Layer 6 of a small transformer language model trained on English Wikipedia (10 layers, counted from 0, width 128).
A neuron's activation on a vector x is ReLU(weights . x + bias), where the dot is the dot product.

Input weights of the MLP neurons that the questions are about. A number n stands for n times 0.011.
n13 (bias -0.054): 1 -12 -61 11 19 30 -29 24 2 -25 22 9 29 -3 37 -5 0 -35 -10 -4 -34 24 -17 5 -16 2 -31 -22 39 10 -30 10 14 7 -14 -2 -17 -19 -37 18 28 57 1 -20 -22 -15 -14 25 5 6 -23 -41 -17 15 -19 -28 16 -40 31 -13 27 1 -18 -10 -29 15 -8 9 34 -59 -12 9 -4 41 -10 14 -89 6 11 10 4 -8 28 -2 15 -45 -31 -28 12 -29 -54 -15 39 12 -22 43 38 25 -13 18 -1 64 10 -49 37 3 41 29 8 -29 16 -19 20 -4 -29 43 -1 -41 54 9 -11 -2 -3 30 -2 18 11 15
n15 (bias -0.078): 23 0 -39 -27 1 18 8 -19 -8 -27 -45 -4 -1 24 -76 -13 9 -25 -34 -37 8 -15 37 -35 32 50 -4 16 18 -20 -27 -22 50 -21 83 -19 -9 26 34 2 -49 -26 -26 -33 26 -16 -7 -6 -17 -7 32 -38 5 51 -11 -19 -3 30 -17 5 -25 -4 -3 -26 -67 50 28 35 -10 -5 6 -22 18 -33 8 -30 -7 46 4 67 -33 9 -27 13 12 11 9 58 40 49 25 -16 46 -11 15 7 -29 -7 28 4 5 41 -26 -48 -26 11 -45 45 21 -43 36 40 12 -37 -20 -61 -4 41 -12 37 -19 -13 -8 -24 20 90 -16 27
n35 (bias -0.036): 10 -24 -31 17 -11 31 -46 -36 30 13 -24 -12 7 11 -42 4 -34 1 4 -37 1 15 -8 -53 -73 -32 24 12 0 5 -30 -19 8 -18 -28 47 -14 -12 16 -8 -43 1 -8 -4 2 14 3 40 -42 25 -8 10 -7 21 -30 40 26 -32 19 -13 -6 16 1 18 28 23 36 -2 -71 -21 3 -20 -17 10 29 -11 21 -25 23 -8 44 -5 3 19 -20 -19 80 24 -25 31 32 -8 -5 3 -2 30 23 46 17 -11 -16 -17 -17 43 2 6 -24 -42 10 23 -39 8 38 -25 -9 7 3 36 -39 12 -6 11 4 23 -3 -31 -17 13
n58 (bias -0.048): -33 16 5 -57 9 -17 3 -29 13 -6 9 49 24 -35 -4 -23 25 41 -41 -21 -3 -32 17 41 6 2 -16 -50 6 3 3 -22 8 -38 12 26 16 2 -48 6 31 7 -22 -32 11 -12 -20 4 14 -6 -16 -24 34 -35 12 -27 -29 -11 -4 -5 24 8 -49 26 20 15 -17 -7 18 31 18 -56 6 -13 -23 11 3 35 6 9 3 52 -38 3 -17 32 -37 -35 4 10 -16 8 -8 -12 42 4 38 -37 20 12 -10 36 42 79 14 -33 26 -78 21 9 16 19 15 51 -6 26 30 -36 -6 25 -16 8 12 -33 18 -12 -59 46
n67 (bias -0.019): -18 -17 -23 21 -2 31 2 -12 -4 -4 -6 -23 34 -32 41 -69 36 -8 0 32 41 -3 18 19 -81 39 17 -6 25 27 53 -9 2 -12 1 13 -7 -9 -5 -22 52 36 -23 15 -60 15 -16 15 27 -22 -24 7 -1 0 -28 -37 12 4 -13 22 -47 -9 -23 -2 -3 -25 -16 -21 -46 2 -8 16 -40 23 -18 -10 -5 -35 -20 24 38 43 -16 -12 -1 15 -48 27 33 7 9 46 -10 47 46 -6 -3 -24 -13 -15 20 -25 -11 45 15 -2 -31 24 1 -35 -12 -10 -8 -30 -33 15 -10 1 -28 15 -33 5 -2 -18 17 37 42 26
n94 (bias -0.046): 5 0 49 30 -2 54 9 14 24 32 -2 8 6 0 -31 0 -48 -4 -31 -10 20 -29 -14 0 17 20 -34 -45 46 18 -30 21 40 -15 -8 -23 -1 4 20 -18 -36 -11 -1 -43 2 0 52 1 0 -32 -27 -14 29 56 -31 -18 -27 -60 -16 -19 19 -14 -3 -19 -11 -23 22 30 34 15 -13 -38 -61 34 25 20 -25 1 10 -15 -32 -23 21 12 -9 10 -23 -2 16 27 -17 22 -29 27 17 -62 -16 62 -9 -14 27 -16 28 -5 -22 84 28 -8 35 -7 -25 -4 46 2 8 -1 -52 35 -14 4 -17 59 13 -19 -34 86 -41 -7
n194 (bias -0.053): -14 -17 -28 55 -18 10 -25 20 16 -17 -13 -5 -14 -3 45 20 -6 24 -39 -31 36 -50 17 -10 -40 -10 -2 -34 -25 -21 -16 32 -3 49 25 -40 24 12 5 8 -19 -15 16 -51 -16 21 -5 -8 28 -1 33 -59 -1 34 24 -5 -4 -17 6 33 6 -21 -67 -14 1 -27 -7 24 23 -19 -3 -7 62 8 22 11 3 22 19 -29 -6 -10 -31 -52 -16 18 -2 -19 -46 12 -28 -17 37 37 2 9 -12 41 61 -23 47 37 22 64 -47 -5 28 3 4 21 46 -41 27 38 0 5 12 -38 6 53 -7 -8 -5 47 -13 5 -24 14
n204 (bias -0.019): 8 30 -37 -14 5 13 -95 13 44 -25 14 -31 0 -2 4 33 -3 -11 24 16 5 -25 -45 5 13 -10 12 -9 -27 30 -29 -11 17 -24 14 -7 -19 -18 5 -33 15 4 12 14 -4 18 -15 5 26 28 16 -23 27 33 31 -14 -7 -32 -21 31 21 55 -25 31 -32 23 16 -31 -9 -8 23 -57 6 18 44 15 -14 -42 40 6 -17 0 -26 -23 48 13 -20 17 -14 -45 -45 8 14 41 1 13 -8 4 -27 -16 -2 -3 24 -12 34 5 -14 16 26 -16 -21 39 40 -32 -60 4 11 35 14 -1 -15 -36 8 26 -37 3 19 -3
n220 (bias -0.068): 17 -20 11 23 1 -28 37 35 -31 -26 13 30 7 1 -9 1 -30 -17 -17 2 -19 7 -43 5 42 -50 54 -3 -14 -13 31 0 -9 10 -27 24 -2 32 61 26 -43 -9 0 -19 59 -23 -13 17 -4 -9 -2 -3 0 -16 13 24 -27 -27 20 9 26 35 4 42 15 -12 -25 -27 13 -20 -2 -12 -31 -14 33 -11 -53 22 13 -6 -11 -52 -33 73 -1 -43 7 43 63 4 10 29 -8 21 -8 -21 -15 -35 -27 2 10 11 11 16 -23 -33 44 5 -21 -21 -29 -21 9 -19 -12 -4 12 14 -39 25 -28 -26 5 4 -32 -32 23 31
n243 (bias -0.044): 17 -13 22 -24 -14 -9 -69 -6 -7 -20 7 -1 22 -15 8 11 19 -21 7 -6 15 17 -27 -23 22 20 -24 19 17 -1 -49 -16 -8 -23 13 15 -11 -24 -14 27 -17 -8 24 -24 20 -13 -15 -5 -12 30 20 -24 8 26 48 15 25 1 -11 -39 27 28 13 22 -28 26 57 -31 8 -31 1 -9 -21 21 4 30 -29 -3 -15 -17 3 14 7 -26 -25 22 12 21 33 1 30 -39 6 27 -35 -34 65 -55 -12 1 0 -27 6 29 5 -24 -18 16 10 12 48 -46 21 -27 4 41 16 23 44 -42 24 7 1 -28 12 -17 -11 -40
n249 (bias -0.076): -1 29 -38 -11 -22 6 -26 -34 44 -24 37 -19 3 32 11 12 19 -3 -58 0 25 3 -1 -13 -7 -36 -16 27 -15 40 36 -17 -50 -29 51 -22 -12 60 -3 -38 -44 32 21 -23 -31 -22 7 -67 1 -21 -1 -8 -5 4 19 5 6 -34 27 -22 18 16 4 5 5 12 -2 -3 20 -20 23 8 52 -40 28 -28 13 48 26 -7 70 -24 16 -43 -26 -28 -3 3 72 21 9 -26 -10 -40 -14 22 29 -17 -21 8 45 39 24 71 44 -23 -15 -17 -32 19 -14 -46 33 42 -11 -8 34 6 -18 -38 -27 -12 -41 -32 19 12 0 -28
n251 (bias -0.058): 9 -4 -11 19 -64 2 35 40 -33 16 50 15 -13 6 -42 -7 -25 -6 -6 4 -24 -34 12 -9 -48 -35 15 1 15 10 17 34 2 -2 31 12 22 -34 -7 18 -5 -6 19 -8 -12 -25 -34 -17 36 -45 1 -30 -4 5 0 -15 -16 -11 -25 -68 9 1 7 15 27 24 17 2 -23 -4 -14 -16 27 -32 14 -18 -28 34 58 -14 13 18 30 -19 2 1 -47 6 8 16 -20 15 5 39 11 10 22 17 40 -8 38 -56 59 18 -19 -56 -25 -25 -45 -30 -1 56 36 21 -1 -4 11 17 8 -1 -2 1 21 -1 34 -25 -52 50
n291 (bias -0.058): 4 -8 20 29 -4 -34 13 27 13 27 9 -4 42 -16 -19 16 43 21 -44 11 -20 -39 23 0 12 -15 49 -28 -30 32 -8 15 0 -2 -4 -3 -25 24 9 -16 -11 35 -29 41 19 -60 12 -14 4 25 37 -12 3 -13 -52 34 -14 42 19 19 35 23 20 16 4 20 18 -11 -9 -18 6 -50 -22 -35 35 8 -33 -11 -30 2 -12 -25 -36 14 9 -6 5 -3 -68 16 14 0 -11 0 -23 -2 -21 7 -4 34 -10 -36 -8 0 8 -11 15 -6 24 -15 -17 38 -12 10 24 13 -7 -46 -16 -4 3 -13 -38 -20 37 21 1 28
n346 (bias -0.038): -21 -4 -1 10 -41 -1 -15 21 -1 10 -2 29 -8 -15 -5 20 10 2 -7 -13 32 -39 -42 46 26 -5 10 26 18 34 19 20 24 55 -1 -8 -17 -23 -14 -10 -14 -6 -33 3 -40 24 10 23 24 26 10 22 -5 -34 24 9 11 -9 -3 18 5 50 -10 -6 11 -19 3 -43 25 1 1 19 -50 7 19 33 -5 25 31 -15 -48 7 -1 -3 10 9 12 14 -22 5 8 23 -21 3 30 14 5 -12 9 -30 35 24 15 -46 -53 -10 21 -3 -6 -27 -7 6 6 -24 -33 -17 -16 -1 -30 33 -14 -18 26 -9 21 2 -41 9
n388 (bias -0.057): -37 -11 12 -30 -26 -57 -13 43 -13 -5 14 5 9 0 35 12 -14 21 -16 60 0 36 38 -7 39 13 6 -72 26 3 -15 -3 -12 -27 7 -9 13 22 -28 26 14 -37 -62 -24 -18 6 -19 -16 47 37 9 -49 20 21 40 27 3 1 43 -8 38 30 -38 9 18 38 -72 3 -22 32 -72 3 22 -5 -26 -23 3 -50 9 36 -11 -11 -49 22 66 -14 11 40 -29 0 -29 44 -21 16 79 12 -19 -22 5 -7 -30 31 -2 8 -2 -7 9 -21 -27 -15 -7 60 21 -11 -7 -52 -2 -20 -1 -49 12 -24 17 -51 -6 10 41 5
n396 (bias -0.068): 21 -43 -21 -18 38 12 -1 20 21 34 -17 -41 29 9 -13 -22 13 51 -26 9 -5 -30 -30 -13 28 45 -27 -37 13 28 -8 1 -8 2 23 -8 -22 -11 -28 15 -59 29 -29 11 -19 22 17 5 14 31 51 -19 -51 -5 17 22 39 -6 3 33 78 -5 58 26 31 1 20 -9 -41 -11 -5 -27 -3 16 -36 12 -11 9 30 -7 -23 -1 -24 -9 17 -3 10 18 -5 -27 2 -2 -56 -11 -44 31 -9 -18 -2 -27 -39 46 -35 -2 10 -27 2 -46 11 -28 -40 11 16 14 5 10 19 -37 45 -13 -25 -42 -43 -30 -13 13 52 26
n406 (bias -0.053): -15 -23 3 8 1 -31 15 5 1 -2 16 -29 26 5 -3 27 25 -48 -62 -28 -20 -58 -20 28 27 3 -7 -3 -28 42 -7 11 4 -14 0 13 -29 -9 -15 -13 33 -30 33 26 3 32 -2 41 -26 -16 40 -9 23 -13 0 31 -20 21 7 28 -58 -5 -41 46 -2 7 -35 -16 28 -17 1 -23 53 31 -24 -41 6 48 12 4 -10 -69 -28 -21 22 37 -27 6 -19 -5 -2 53 -8 23 -28 47 18 16 -23 21 -17 -6 -3 8 19 32 24 -6 62 -34 23 33 22 -5 -21 -34 43 -19 28 -30 -3 -33 8 -12 -5 -59 11 19
n440 (bias -0.063): -43 13 -55 70 -5 40 -2 -28 -33 23 18 -4 -33 33 -54 -10 20 -16 -19 16 24 -18 -6 -3 -13 -24 -20 38 9 -10 43 -7 37 6 19 -29 -11 -13 -37 -30 17 33 2 -22 -57 32 3 37 60 -2 1 -18 -10 21 23 6 9 -32 22 2 2 24 -43 -24 7 11 1 -25 0 11 35 -1 -14 29 24 10 -10 -38 -42 10 -24 -10 -34 -9 42 25 15 44 33 -12 21 -23 23 -17 -66 11 23 -8 -73 -31 36 18 11 3 -43 -7 -7 -22 -23 -36 50 4 -16 2 12 -10 5 -17 64 29 -17 20 -2 -6 4 21 45 32
n442 (bias -0.098): 16 12 -3 22 -13 -3 10 -14 -23 74 57 -3 -31 -28 -43 -27 -8 9 4 -3 29 16 13 -9 -20 -41 25 -53 -50 12 -7 12 23 -10 29 0 -37 -56 -39 -18 0 33 -37 -4 26 47 16 18 68 -17 19 27 12 -49 -18 39 -43 33 27 -35 25 19 8 -8 37 50 -25 -12 -31 3 9 28 -30 -19 4 16 -32 27 19 31 3 -39 6 -21 32 -35 17 23 -45 30 -39 43 14 2 -94 -2 22 8 -31 29 -58 30 -17 -13 8 0 -15 38 23 -22 -17 9 -7 -41 -12 -11 4 -27 36 25 9 19 22 46 -5 -3 -19 -6
n464 (bias -0.063): 41 -11 13 -2 -50 -2 -34 20 -37 -3 -5 -10 35 -33 35 -10 12 15 29 79 15 -4 9 1 -15 -20 -37 -4 -40 4 8 -40 -7 26 -23 18 18 29 -4 35 -3 -10 59 10 -38 32 21 17 14 9 35 26 -8 2 53 2 -6 -32 -21 5 -9 1 19 0 11 10 10 38 -11 -4 -29 -10 14 -21 -6 -15 2 18 -28 1 -9 21 -14 -46 -25 -8 -11 16 -13 -3 -43 2 5 9 -2 -30 30 24 9 35 -27 -35 -24 5 -11 -36 -45 16 -6 6 -34 28 -11 -7 51 -18 7 21 7 -26 20 -10 -16 -27 81 34 16 0
n468 (bias -0.045): 18 8 17 -1 -10 37 -3 -64 -30 3 0 -4 16 21 -22 36 23 17 -10 7 5 -3 10 12 -6 8 -10 -26 31 26 -9 9 -8 -39 24 -39 11 4 69 20 -29 11 -71 -64 -16 36 -16 -18 11 4 -46 13 29 -59 -40 37 9 -9 -64 44 4 -10 -22 -9 24 -21 -48 19 -40 -3 52 -18 31 -44 40 -11 41 33 5 -20 -45 42 -27 -1 5 4 -15 -7 28 -12 30 36 25 57 52 -41 -5 44 17 37 -10 17 -26 -39 14 -8 12 7 19 -38 30 -3 -10 19 -38 3 39 -46 21 19 -46 4 -17 -26 -37 -61 -4 30

Each question shows a token from some text and the vector x that enters the MLP there. A number n stands for n times 0.061.

" last": -52 -29 30 2 8 16 -5 -34 -10 -9 -16 -18 -22 4 -8 5 7 50 34 -12 -9 29 -4 -22 0 3 37 48 -13 15 9 19 -13 10 -20 10 -4 -3 14 6 -7 -15 -8 -4 -35 -1 -25 -15 -31 -7 18 28 14 -3 0 -5 -11 -25 52 -10 19 -57 -2 -22 -16 0 -6 17 -10 4 22 10 -4 -8 -18 8 -4 0 13 17 -16 5 -12 4 15 31 -6 -11 -6 -60 22 -7 2 22 9 -1 2 15 -3 -28 9 -14 -13 -5 14 -5 16 27 -12 13 12 30 -6 31 21 -26 -12 -6 8 -10 13 27 9 -15 -5 3 -33 9
The two highest activations, in order: n468, n440

"ater": -72 -19 9 -9 -2 -6 3 -15 2 -5 -23 -13 -8 17 -1 -3 -16 51 37 -41 2 8 -8 5 -8 4 25 29 6 9 27 -4 -9 26 -21 -8 -11 0 -15 2 18 -17 4 23 -29 -9 -24 -32 17 -11 -6 20 1 -8 -23 -12 -11 -23 32 -3 12 -54 -13 7 -30 -4 9 8 -6 28 20 14 1 19 -11 -3 -21 18 -27 10 8 -11 -3 13 48 35 -29 -5 14 -27 -21 -14 -8 6 -5 0 1 13 19 7 -19 -4 -8 -6 19 -18 -1 8 3 27 2 -12 -20 16 20 -24 -12 30 16 -28 5 24 52 29 7 -8 5 15
Which neuron fires most, and how strongly? n67, at about 2.3

" ch": -52 -10 18 -1 23 2 -4 -6 9 1 -14 -36 -16 12 -13 3 -4 28 38 -12 16 5 -17 -45 -1 -17 30 43 -29 11 23 18 0 8 -3 23 -14 13 34 -14 7 -41 -19 7 -13 -21 -15 -16 -27 -18 -8 25 -7 -25 -22 -13 -13 -29 50 -5 12 -36 13 -14 -4 3 -5 19 27 6 5 3 -8 16 12 3 -5 13 8 2 -4 -6 6 -1 18 9 -8 -16 -13 -52 12 -17 6 6 -2 -12 10 3 -2 -16 1 -24 4 -30 17 15 20 2 25 36 6 33 -9 34 16 -22 17 23 21 -5 9 11 -2 -22 -31 -23 9 6
Which three neurons fire most, strongest first? n406, n35, n94

"fess": -15 -25 14 1 12 11 -1 -11 -21 -4 -20 -24 19 0 -22 -21 4 36 32 -24 -12 -3 -3 -29 -11 -5 39 42 -25 20 6 27 -17 -30 18 9 5 -1 20 -3 8 -20 -4 10 -33 -20 -19 -15 3 -12 3 43 10 0 -18 -14 -5 -11 7 -24 46 -29 34 3 -29 9 31 7 15 23 7 4 19 -14 -21 5 -18 8 5 -6 -21 -3 -3 25 12 32 15 11 -3 -56 7 -3 17 1 -17 -3 -18 -11 -23 -21 23 16 -11 -27 -21 12 0 12 5 20 17 22 -30 20 21 -42 23 16 32 -19 24 -2 20 5 -7 -1 -20 1
Which neuron fires most, and how strongly? n15, at about 4.9

"F": -25 10 23 -13 -5 9 -7 -31 -11 -17 -19 -7 -16 5 -6 -30 -5 23 8 -11 -21 15 2 -21 2 7 38 20 -2 -19 34 26 -15 -2 -10 17 -4 4 10 -19 11 1 -1 -10 -27 -25 0 -5 -11 17 -9 42 -18 -15 3 -26 -8 -27 70 -6 35 -25 1 -13 -24 12 2 -1 18 14 -3 7 -12 15 11 0 -8 2 0 -3 -16 0 20 -6 -12 22 -29 -13 18 -69 7 -8 32 5 20 6 9 5 9 -17 -30 -13 -10 -7 31 6 6 20 -19 20 11 26 14 34 24 -32 -27 26 36 -16 3 -1 -4 -4 -3 -9 -10 2
Which of these neurons fires most? n13

"at": -52 -31 10 -16 8 -10 14 1 17 10 -21 -17 6 -10 12 1 5 37 32 -21 -19 -14 24 -21 35 6 2 30 -13 13 16 39 -12 -12 3 0 -19 14 16 13 27 -19 3 16 -28 -8 -6 -3 14 -7 -18 10 -10 -8 4 -10 -19 -28 27 13 25 -17 17 -20 -1 -6 19 -6 5 6 14 -7 -2 20 18 -24 -5 4 -10 -17 -7 -5 2 -8 23 20 -29 -2 -2 -31 19 -7 23 23 -13 2 -18 -13 -4 -17 5 1 -1 -19 34 1 31 -6 -10 -8 -6 16 -42 55 27 -22 -22 4 -25 -6 8 24 45 10 -4 -17 -11 -49
The two highest activations, in order: n291, n346

"ene": -36 -9 -17 -8 8 7 -24 -15 29 4 -27 -9 -38 32 14 -6 11 60 29 -18 36 8 16 -10 2 10 18 13 -25 1 5 11 -3 3 -16 11 -24 3 5 -31 32 -29 -7 29 -26 -9 -37 5 11 -4 -15 15 -19 -10 -4 -20 -33 -24 24 14 8 -15 8 -8 -32 -22 0 -8 14 32 33 -15 -5 28 11 14 -10 18 13 -4 -23 -29 15 -4 -1 40 -5 1 5 -50 -10 15 9 16 49 11 5 -7 -3 -5 -25 -28 -10 -10 -10 -6 8 32 0 20 2 17 -15 -5 39 -36 -23 33 17 4 14 2 2 -1 -1 -13 2 -6
Which neuron fires most, and how strongly? n204, at about 6.3

"ature": -21 3 29 -36 -11 -30 -16 -12 16 -17 -22 -19 1 17 8 3 -8 54 31 -18 17 11 0 -13 12 10 8 36 -1 -2 19 19 -10 -14 -14 16 -8 11 0 2 39 -51 -7 32 -45 -27 1 5 -6 11 -11 14 -13 -25 -21 5 -5 -9 37 -10 27 -34 21 -21 -33 12 -5 -11 8 28 14 -8 -20 0 7 0 -8 5 -7 -2 -10 11 12 11 20 18 -31 -7 -10 -23 15 10 31 4 8 22 -5 9 -17 -43 -10 -18 -6 -5 6 -4 19 7 -16 35 1 -6 -4 22 32 -55 -17 6 15 -20 17 28 31 11 -7 -16 -13 11
Which of these neurons fires most? n388

" early": -53 -25 19 -4 -1 1 0 -9 10 -33 -17 -21 -7 4 4 2 7 32 18 -18 26 19 -23 -23 14 5 11 39 -19 6 -7 6 -27 11 -20 16 -21 -7 -16 7 14 -27 -17 18 -56 -15 -25 -27 -14 16 10 18 -11 -24 -13 2 12 -22 41 14 11 -28 32 -1 -11 4 3 11 -6 29 9 13 0 20 -3 15 -17 33 1 -3 4 -16 4 10 8 34 1 -15 2 -56 9 4 24 -18 8 13 -10 12 22 -28 -24 4 -11 -3 5 -8 1 18 0 17 4 2 -6 19 21 -18 -24 -1 30 -35 26 32 22 -12 20 -23 2 14
Which neuron fires most, and how strongly? n396, at about 3

"ong": -28 -21 -14 10 9 2 9 -18 9 -22 -26 5 14 -21 1 -17 -8 27 54 1 -34 4 -10 6 -10 19 10 23 -4 24 20 11 -26 -19 -7 14 12 14 -3 -34 50 -6 -16 10 -31 -20 -17 -16 0 -4 9 29 -14 1 -11 -13 -14 21 14 15 44 -46 12 -3 -36 -4 22 17 -7 -4 16 30 -7 29 -8 5 -13 11 -14 26 1 8 9 3 21 16 -7 -12 -9 -39 26 8 -7 2 11 1 1 -2 -11 -17 -13 -48 -43 3 15 -15 40 14 -9 -6 -9 -7 -40 24 12 -15 -30 19 19 -27 17 20 29 13 -19 -5 -21 -7
Which of these neurons fires most? n67

"the": -39 -9 15 -10 -10 2 -10 -9 11 -18 -29 -6 -20 -3 -14 11 -11 43 12 2 -16 16 11 -17 2 11 30 53 -4 -18 22 42 -3 -8 -13 20 -11 -1 11 -3 6 -15 -20 -5 -58 -15 -16 -15 -7 2 27 25 0 -20 -10 -20 -18 -27 60 -10 18 -34 -5 -23 -40 -14 10 -6 33 5 -3 16 12 -5 1 -4 -20 17 2 5 -13 18 16 -18 3 -13 2 -1 3 -46 20 -8 -6 20 9 10 3 13 -6 -8 -15 8 -5 -2 29 -1 4 13 -7 25 10 14 3 24 8 -21 -20 0 26 -8 16 27 19 4 9 -13 -17 -3
Which three neurons fire most, strongest first? n13, n249, n346

" En": -50 -17 25 -22 21 -2 -9 -29 22 -28 -11 6 17 8 -13 10 0 31 30 9 -20 21 4 -30 -7 -13 34 16 -8 21 16 -6 -19 27 18 14 -10 9 43 -1 -5 -15 -12 2 -9 -27 -24 -16 -12 -8 7 40 -8 -13 -6 -35 -4 -11 57 -4 40 -21 -5 -4 0 4 7 5 -4 36 22 5 -24 11 2 -2 -7 22 -12 -2 -39 -19 21 0 -2 2 -5 -13 12 -44 3 -18 8 -12 -5 -6 6 -11 -9 -16 -20 -21 2 -7 3 -9 11 34 -17 36 -5 0 -12 24 48 -12 -16 32 22 -5 2 10 5 15 -31 -15 -7 2
Which neuron fires most, and how strongly? n220, at about 3

"st": -31 -2 25 -1 4 1 -19 -6 1 8 -14 -13 -26 -8 -1 0 -19 69 39 -19 -15 17 -21 -13 -2 -9 41 20 -16 7 10 6 1 14 -3 14 -26 -2 13 -6 -6 8 -1 -3 -33 4 -20 -8 11 -2 18 11 4 -7 -7 -9 -27 -44 49 -8 16 -24 6 -15 -20 3 -11 1 23 -4 19 -3 1 -11 24 1 9 17 5 -1 -10 2 23 7 18 -2 -3 -24 12 -73 -14 -17 13 19 -30 -15 1 23 3 -13 -12 -5 -10 -28 25 3 20 31 0 25 16 23 -21 33 46 -38 -8 13 15 -3 -8 7 12 10 -10 -16 -16 -13
Which of these neurons fires most? n442

"f": -40 0 13 -13 1 -6 -4 12 25 -3 -27 -10 16 2 10 11 3 27 14 -13 -29 3 -2 -21 -20 29 26 -2 -16 19 27 -10 5 0 -7 10 -20 20 5 -27 15 -47 20 23 -21 -25 -18 -1 16 -7 2 3 -7 -33 -15 -29 -8 -13 31 -23 22 -25 19 -12 -11 22 -1 1 20 2 4 13 0 8 2 9 -4 -5 17 -11 -12 -4 22 17 -2 39 -13 -21 -26 -49 14 20 34 1 17 25 -9 -6 -5 -26 -8 -32 -6 -20 17 6 20 26 3 8 3 7 -35 53 41 -24 -31 32 37 -32 24 5 9 -12 -13 -4 -13 -32
Which of these neurons fires most? n291

" In": -39 -6 15 -27 10 -4 9 -19 -6 -12 -16 -4 19 6 -4 -1 5 0 10 8 -13 15 -12 -25 -6 -6 17 48 2 10 1 27 -8 13 5 16 -13 -9 19 -6 20 -3 -30 -11 -32 -23 -14 -6 -25 -14 25 14 -11 -13 -11 -36 -31 -38 58 -9 14 -37 4 9 -4 -2 2 -2 11 16 28 30 2 7 7 2 -15 32 9 9 -12 0 3 12 15 27 -14 -4 8 -56 -3 -9 10 3 -6 0 -20 -15 -8 -49 -16 0 12 -10 15 -6 11 8 -2 47 3 -4 -15 28 22 4 -24 34 4 -9 24 21 19 7 7 -16 -26 9
Which of these neurons fires most? n13

"ico": -52 -2 4 1 6 -11 -13 -2 28 -7 -30 15 11 25 2 10 -29 46 31 -10 4 6 12 1 -14 36 25 10 -5 3 21 32 -14 1 -10 7 30 -9 25 -28 18 -31 -17 23 -22 1 -25 -19 -17 -15 -23 45 -22 -3 -11 -16 -28 -18 49 -11 15 -22 -5 -11 -47 -1 18 -7 -8 26 -5 13 -7 -14 -15 11 -7 8 -6 -17 7 7 23 22 17 37 -11 -18 27 -41 11 -1 -3 -12 18 -6 25 -2 -11 -35 -8 -29 13 16 7 -18 -3 17 -31 23 11 0 -15 19 16 -35 -28 12 16 -22 -1 -3 8 10 -15 2 17 18
Which of these neurons fires most? n67

" to": -47 -10 4 -10 2 -11 -6 -3 -3 -27 -12 -30 -4 6 -5 8 2 37 28 -8 -16 24 -32 -24 8 1 4 44 -14 7 -3 9 -20 11 2 0 -18 2 23 -21 27 -31 -6 -10 -25 21 -7 -32 13 -24 12 21 -11 -12 4 2 -7 -33 49 -8 20 -24 0 -20 -26 2 16 22 6 40 -8 19 16 -15 8 4 -5 29 28 -1 -13 -14 6 9 5 16 -19 -19 -5 -18 7 2 12 7 -1 -21 12 10 -4 -46 -2 -27 -4 -20 7 12 14 -1 -10 33 9 9 -15 70 16 -15 -14 23 17 5 30 5 15 12 -25 -25 1 7
Which neuron fires most, and how strongly? n194, at about 2.4

" It": -44 -9 22 -27 6 4 -20 -4 -7 -9 -28 -5 -13 21 1 24 0 56 19 -19 -8 17 6 -21 -15 -6 22 34 -2 -9 10 25 -7 16 -6 4 -32 27 1 -3 23 -37 5 7 -10 -14 -17 -9 -3 6 12 28 -8 -23 -14 -10 -11 -37 55 -10 22 -14 19 -23 -40 2 23 7 -10 24 19 3 18 -10 -7 1 -11 29 0 -6 -22 16 21 5 -5 3 -4 -6 2 -25 6 -23 -5 19 -1 -11 6 -16 5 -28 -30 -5 0 -4 20 -21 25 15 -15 35 -11 -2 3 26 -9 -9 -19 41 30 -22 1 14 20 14 -9 -18 -10 -9
The two highest activations, in order: n243, n249

"ation": -1 -11 13 -20 -11 -11 -2 -6 29 -26 -13 -23 8 -15 1 -6 -4 53 34 -16 19 17 -2 -16 0 -17 19 67 -24 1 20 8 -1 -13 -9 -1 -3 14 27 -9 42 -38 12 26 -25 -15 18 -7 -16 2 -9 12 -33 -13 -12 -18 -27 -18 42 -2 6 -5 25 2 -42 -6 0 2 -13 16 19 6 -2 4 -5 2 10 -6 -11 -8 -24 -11 9 16 16 19 7 -5 -15 -37 -9 -6 13 27 5 13 -8 -12 -25 -41 -14 -22 -32 -14 9 -4 5 27 8 27 2 23 -15 45 28 -30 -14 23 25 -6 15 21 12 2 -28 -6 -6 -4
Which neuron fires most, and how strongly? n204, at about 2.2

"w": -15 10 1 -10 -14 2 -9 -36 0 -7 -11 -22 -55 -3 0 0 -22 56 32 -11 16 25 -5 -29 -14 -6 26 14 -27 16 -13 14 5 27 7 -1 -13 -2 -14 -13 38 -23 -4 9 -33 -5 -16 -37 21 -32 15 19 -21 -32 -17 -24 5 -15 38 -10 38 -26 26 -12 -32 26 11 6 12 1 3 2 8 16 12 17 6 11 -1 -19 -11 2 15 7 -8 4 -23 -19 2 -49 -6 7 22 13 -28 -5 3 4 24 -23 0 -2 -22 2 1 22 15 25 6 0 14 -2 -15 28 23 -9 -16 -4 55 -11 13 37 6 -15 12 -2 -6 15
Which of these neurons fires most? n442

"ent": -20 -49 -3 5 1 5 13 -48 5 -12 -21 -28 -24 -3 -11 7 17 57 39 -6 2 35 -25 -19 -21 11 -2 30 -29 19 5 4 9 -7 -3 11 -16 -11 41 -3 34 -28 3 11 0 4 -16 -43 -11 3 -16 32 24 5 2 -31 -5 -28 18 -7 15 -3 19 -12 -43 4 15 9 5 32 11 -8 14 14 -15 -12 23 2 14 3 -10 -13 -2 20 15 20 15 -9 -5 -57 -6 -22 8 4 18 10 -13 -2 -17 -19 -9 3 -33 -8 -15 -20 18 18 15 25 37 10 -15 4 33 -15 -25 6 19 -12 31 9 18 12 -1 -16 -10 12
The two highest activations, in order: n204, n35

" w": -33 -5 34 -6 -7 8 2 -13 -2 8 -9 -14 -3 -6 -3 -3 5 32 33 -25 4 27 -21 -29 -17 6 27 32 -23 17 14 39 2 -9 -17 11 0 -11 18 26 25 6 -22 9 -33 -12 -12 -8 -13 -13 19 44 -12 0 -16 -24 -19 -29 44 -4 17 -48 40 -18 -20 -7 -2 -1 -3 16 -1 7 9 -20 22 6 -9 -14 18 -10 -4 -6 2 10 3 20 1 4 -11 -71 5 12 1 10 -25 -22 8 -3 6 -15 4 1 -6 -27 -9 23 21 15 10 22 -8 32 -37 40 23 -5 -7 11 4 -9 -9 15 30 -26 -1 4 -26 -4
Which of these neurons fires most? n94

"ver": -78 2 23 3 -5 -9 9 -5 23 -12 -24 -9 -18 -2 2 2 19 33 39 -9 -8 0 -6 -18 15 25 24 36 -30 -3 7 44 -5 16 -24 4 -11 -12 18 20 21 -14 -2 -1 -13 -48 4 -10 -22 -24 -15 16 -12 -23 -35 14 -5 -24 35 12 0 -34 31 6 0 -23 8 -16 -10 52 22 -23 -4 20 -33 1 -5 10 3 12 6 -5 -9 1 -2 27 6 -5 14 -41 6 -6 7 4 -23 3 -28 -10 6 7 -3 -7 -9 -10 25 22 -4 11 6 4 22 23 -38 32 1 -19 -5 -11 7 -20 12 30 25 7 12 -22 5 -17
Which neuron fires most, and how strongly? n406, at about 1.8